Layer 14 of a small transformer language model trained on English Wikipedia (17 layers, counted from 0, width 64).
A neuron's activation on a vector x is SiLU(gate . x) times (in . x), where the dot is the dot product.
The model reads these tokens: "0" "1" "7" ");" " Russ" "ian" " Cup" " w" "inn" "er" " ("

The vector x that enters this layer's MLP at each token. A number n stands for (n - 500) times 0.011.
0 "0": 347 562 372 459 596 397 729 554 341 704 435 749 540 495 749 831 346 411 566 427 531 465 480 331 503 574 572 311 685 331 575 644 593 441 262 440 658 379 477 555 693 398 60 428 503 611 651 408 502 498 388 602 390 362 367 452 383 365 320 323 447 414 484 494
1 "1": 343 593 373 549 571 402 747 604 322 663 429 664 520 503 704 834 368 460 568 411 499 501 399 234 577 595 509 306 637 298 630 633 578 410 244 438 656 419 566 541 713 442 53 426 513 593 635 473 481 587 445 560 365 349 363 464 391 391 307 262 492 476 494 489
2 "7": 400 630 424 478 495 468 699 587 365 587 457 631 494 405 750 834 433 514 581 453 480 457 375 213 565 577 489 311 639 406 661 635 572 415 273 464 661 399 617 624 709 471 13 464 439 636 636 460 494 566 413 652 350 379 351 460 379 342 375 357 548 450 524 560
3 ");": 424 731 315 577 478 481 619 579 465 732 512 711 468 452 783 595 459 613 591 295 458 645 421 193 406 465 462 228 604 466 513 616 680 402 484 384 643 410 664 843 608 511 95 450 564 711 497 470 640 628 370 552 438 336 328 435 611 510 378 355 557 617 556 467
4 " Russ": 464 419 562 314 205 314 769 863 339 428 517 378 377 547 679 721 559 511 646 500 663 486 305 193 362 394 541 296 484 258 340 470 658 476 438 591 632 378 525 802 595 749 496 541 478 762 655 589 699 734 343 651 559 572 689 329 433 506 342 438 518 661 623 526
5 "ian": 671 667 560 560 270 488 732 556 527 773 524 611 454 332 678 772 441 417 581 364 583 423 399 228 481 573 566 329 569 510 669 418 539 370 449 518 600 280 387 647 509 501 285 252 467 898 826 718 708 575 392 361 492 593 499 272 526 390 477 410 389 587 580 689
6 " Cup": 432 453 444 476 289 331 657 728 519 708 585 603 421 661 624 752 257 365 542 421 687 418 565 313 426 620 481 374 482 373 639 531 500 348 377 505 635 244 424 829 524 612 202 383 636 854 701 787 566 511 519 728 403 501 396 468 491 386 481 354 397 345 477 626
7 " w": 399 594 432 336 406 382 923 581 311 555 276 652 376 469 701 638 333 478 660 419 625 410 357 416 607 556 436 296 677 617 390 299 453 393 395 474 377 750 723 731 626 496 350 469 405 700 681 786 460 395 582 566 166 658 424 356 193 442 470 533 261 397 413 518
8 "inn": 300 477 599 456 505 597 778 558 318 699 533 610 596 529 385 738 410 356 594 494 670 536 66 317 576 253 539 400 370 517 513 447 644 269 269 623 654 479 515 722 762 463 442 445 267 851 594 464 508 574 552 669 473 290 421 552 522 245 786 382 589 468 398 533
9 "er": 483 495 521 596 328 445 659 490 438 544 392 580 505 580 536 844 237 362 575 375 638 581 306 274 492 663 636 431 437 215 537 345 501 283 361 697 672 384 491 734 389 361 333 200 457 736 629 476 627 540 303 760 310 387 530 465 368 403 562 109 490 649 566 396
10 " (": 447 913 320 497 539 282 703 731 472 592 367 809 452 711 719 708 351 672 627 477 510 693 480 263 601 529 528 329 612 785 542 498 497 315 220 523 559 569 548 600 569 498 326 505 504 719 495 629 486 579 523 483 455 356 421 666 258 416 406 440 252 476 549 218

Each question shows the input weights of one neuron of the MLP. A number n stands for (n - 500) times 0.0016.

n48 gate: 574 567 478 463 524 609 358 453 565 574 587 371 642 470 534 476 674 407 702 386 506 576 413 332 642 491 506 445 505 508 550 682 654 451 541 406 465 509 393 548 445 476 726 478 462 412 284 402 609 511 581 502 390 708 550 425 385 537 416 657 492 443 525 451
n48 in: 541 507 665 680 461 531 450 426 558 522 407 325 296 445 257 455 670 460 671 460 437 549 471 313 472 566 595 457 523 556 759 524 546 517 580 521 609 397 539 358 422 424 464 410 397 491 510 508 388 410 515 469 572 551 536 309 578 613 638 531 571 533 592 526
On which three tokens does it fire most, strongest first? 10 " (", 7 " w", 0 "0"

n87 gate: 574 711 414 409 560 337 406 396 519 429 505 602 266 380 605 530 609 697 613 441 519 504 502 533 471 654 491 504 563 540 361 368 629 379 327 565 384 331 503 310 402 577 468 647 500 553 567 286 376 371 467 504 614 560 174 426 695 578 420 385 653 514 519 673
n87 in: 583 599 529 517 429 601 477 429 612 348 476 688 187 500 547 498 418 446 501 378 548 336 617 498 488 720 452 620 237 522 428 446 519 725 376 459 485 628 438 310 540 286 410 369 589 511 434 416 410 257 469 574 532 550 400 591 569 568 450 236 500 446 406 283
On which token does it fire most, and how strongly? 4 " Russ", at about 1.5

n186 gate: 345 373 429 417 485 553 325 665 419 512 383 558 445 319 458 322 562 569 500 556 272 551 518 482 373 353 538 456 540 434 291 532 320 461 583 669 473 807 379 178 587 456 445 610 531 763 370 528 411 554 345 459 359 470 467 583 529 546 443 428 557 531 712 375
n186 in: 582 468 508 383 428 543 330 594 684 248 388 384 546 861 475 481 496 572 297 641 714 517 450 299 671 474 503 729 250 452 726 566 688 614 246 424 398 561 486 688 468 419 410 396 341 401 575 687 463 360 440 387 390 623 595 369 633 492 336 363 631 617 487 690
On which token does it fire most, and how strongly? 0 "0", at about 0.56

n108 gate: 695 496 575 420 489 519 509 569 498 551 609 801 508 426 537 392 538 572 511 652 603 333 525 464 486 651 652 500 643 470 607 798 453 591 414 621 476 584 716 426 393 446 427 701 574 525 518 249 539 349 546 437 591 362 524 472 530 435 584 567 633 482 513 450
n108 in: 475 266 435 465 684 564 690 579 368 386 536 560 437 477 544 628 519 613 592 417 488 496 423 535 519 484 478 555 417 341 506 669 568 343 465 329 264 494 410 303 495 301 541 471 340 392 462 508 585 431 624 499 374 509 329 745 509 402 584 433 704 354 426 573
On which token does it fire most, and how strongly? 0 "0", at about 3.3

n33 gate: 751 583 470 555 509 671 437 606 560 517 573 485 563 820 569 399 549 775 653 432 665 468 620 450 484 695 775 748 399 719 578 567 589 494 513 434 413 655 448 532 462 641 548 380 412 437 702 497 447 462 478 531 333 348 507 490 438 351 474 305 510 474 448 601
n33 in: 599 756 407 473 526 479 756 451 717 469 386 570 588 856 297 351 584 496 364 463 605 395 566 628 575 465 542 391 334 732 510 552 591 435 561 497 463 656 635 381 468 536 466 421 584 423 609 543 529 434 576 504 502 487 719 487 781 579 446 353 554 481 526 469
Which token does this neuron like most? 10 " ("

n106 gate: 543 687 458 529 234 559 511 592 865 613 342 452 503 644 420 499 597 548 498 489 451 527 545 596 351 410 432 538 451 391 400 492 424 593 579 557 319 376 648 574 466 442 459 673 477 575 566 336 457 497 645 483 425 488 648 342 403 329 440 471 420 451 512 390
n106 in: 556 453 520 500 480 489 278 528 453 654 376 554 717 523 516 357 525 448 456 549 601 431 524 646 680 272 337 651 525 411 414 630 406 454 557 509 596 529 475 587 661 451 639 384 587 394 438 548 423 515 220 365 569 410 459 338 477 435 392 263 415 385 303 587
On which token does it fire most, and how strongly? 2 "7", at about 0.55

n4 gate: 373 613 413 481 606 613 442 544 420 316 453 470 498 332 262 323 446 639 570 433 368 583 625 349 410 531 533 531 516 649 660 635 481 316 252 614 604 655 406 279 530 411 490 550 421 465 547 455 454 417 512 755 443 423 493 425 485 791 482 413 372 583 509 557
n4 in: 716 704 225 340 578 478 472 387 417 403 570 452 473 612 286 475 313 476 705 486 554 610 491 275 406 489 593 623 497 445 442 673 469 514 216 499 627 391 383 441 497 257 590 314 498 494 387 371 251 217 605 593 469 620 470 305 606 517 556 291 607 470 428 513
On which two tokens does it fire most, strongest first? 10 " (", 1 "1"

n11 gate: 362 623 433 560 377 401 479 234 613 295 607 502 637 330 513 536 343 421 330 567 519 377 458 321 357 396 621 607 635 430 306 583 554 437 631 555 571 507 312 484 497 453 595 518 469 515 367 256 600 519 610 594 687 366 569 363 614 560 606 452 708 514 508 441
n11 in: 320 714 476 360 566 595 414 429 586 499 430 506 663 419 799 280 562 562 755 442 556 367 574 684 606 352 420 631 469 348 484 506 498 602 544 520 537 559 449 496 677 313 456 608 390 456 459 380 532 412 487 692 375 474 474 508 444 661 417 436 514 223 472 404
Which token does this neuron like most? 5 "ian"

n161 gate: 513 640 399 491 499 567 431 607 341 330 462 737 627 515 455 391 561 436 374 675 333 428 677 561 465 357 387 469 592 480 507 493 660 749 527 442 662 572 436 446 656 282 421 646 578 469 627 520 261 581 480 451 602 370 465 496 317 688 677 625 310 620 481 640
n161 in: 539 513 496 337 793 526 436 532 623 408 747 415 494 612 692 339 546 586 485 631 443 476 562 360 713 426 688 389 415 323 377 427 279 422 490 409 438 517 489 727 377 757 433 387 556 424 287 417 496 700 462 513 672 560 480 501 514 512 484 315 448 354 590 780
On which token does it fire most, and how strongly? 7 " w", at about 0.79

n164 gate: 483 468 506 841 638 344 380 274 445 499 471 576 515 478 489 546 538 497 508 647 471 454 563 404 412 570 613 452 382 703 504 365 603 406 315 497 362 605 357 749 404 682 397 730 285 461 444 560 461 390 428 334 612 472 484 454 423 488 611 596 604 474 563 412
n164 in: 259 613 747 744 414 575 647 479 416 488 488 609 417 457 686 496 533 413 661 335 610 587 404 550 514 559 730 562 508 447 583 502 628 464 317 422 457 420 494 454 474 477 559 504 460 359 209 617 479 691 719 587 558 407 366 369 668 646 589 394 608 588 513 477
Which token does this neuron like most? 10 " ("

n18 gate: 546 654 612 557 453 667 428 704 535 474 663 465 407 556 464 324 689 707 443 535 725 356 375 536 468 488 648 652 510 507 491 597 516 418 687 431 451 572 461 431 390 499 488 442 501 549 471 350 537 486 256 389 578 396 413 633 395 375 564 453 639 483 462 453
n18 in: 324 606 434 470 610 510 557 631 431 316 623 290 267 639 475 439 665 657 390 427 518 543 415 523 451 408 488 591 564 563 625 513 565 500 644 654 627 653 434 344 603 447 615 455 512 603 597 437 608 612 537 386 520 396 423 553 445 450 612 692 462 432 435 465
On which three tokens does it fire most, strongest first? 9 "er", 5 "ian", 3 ");"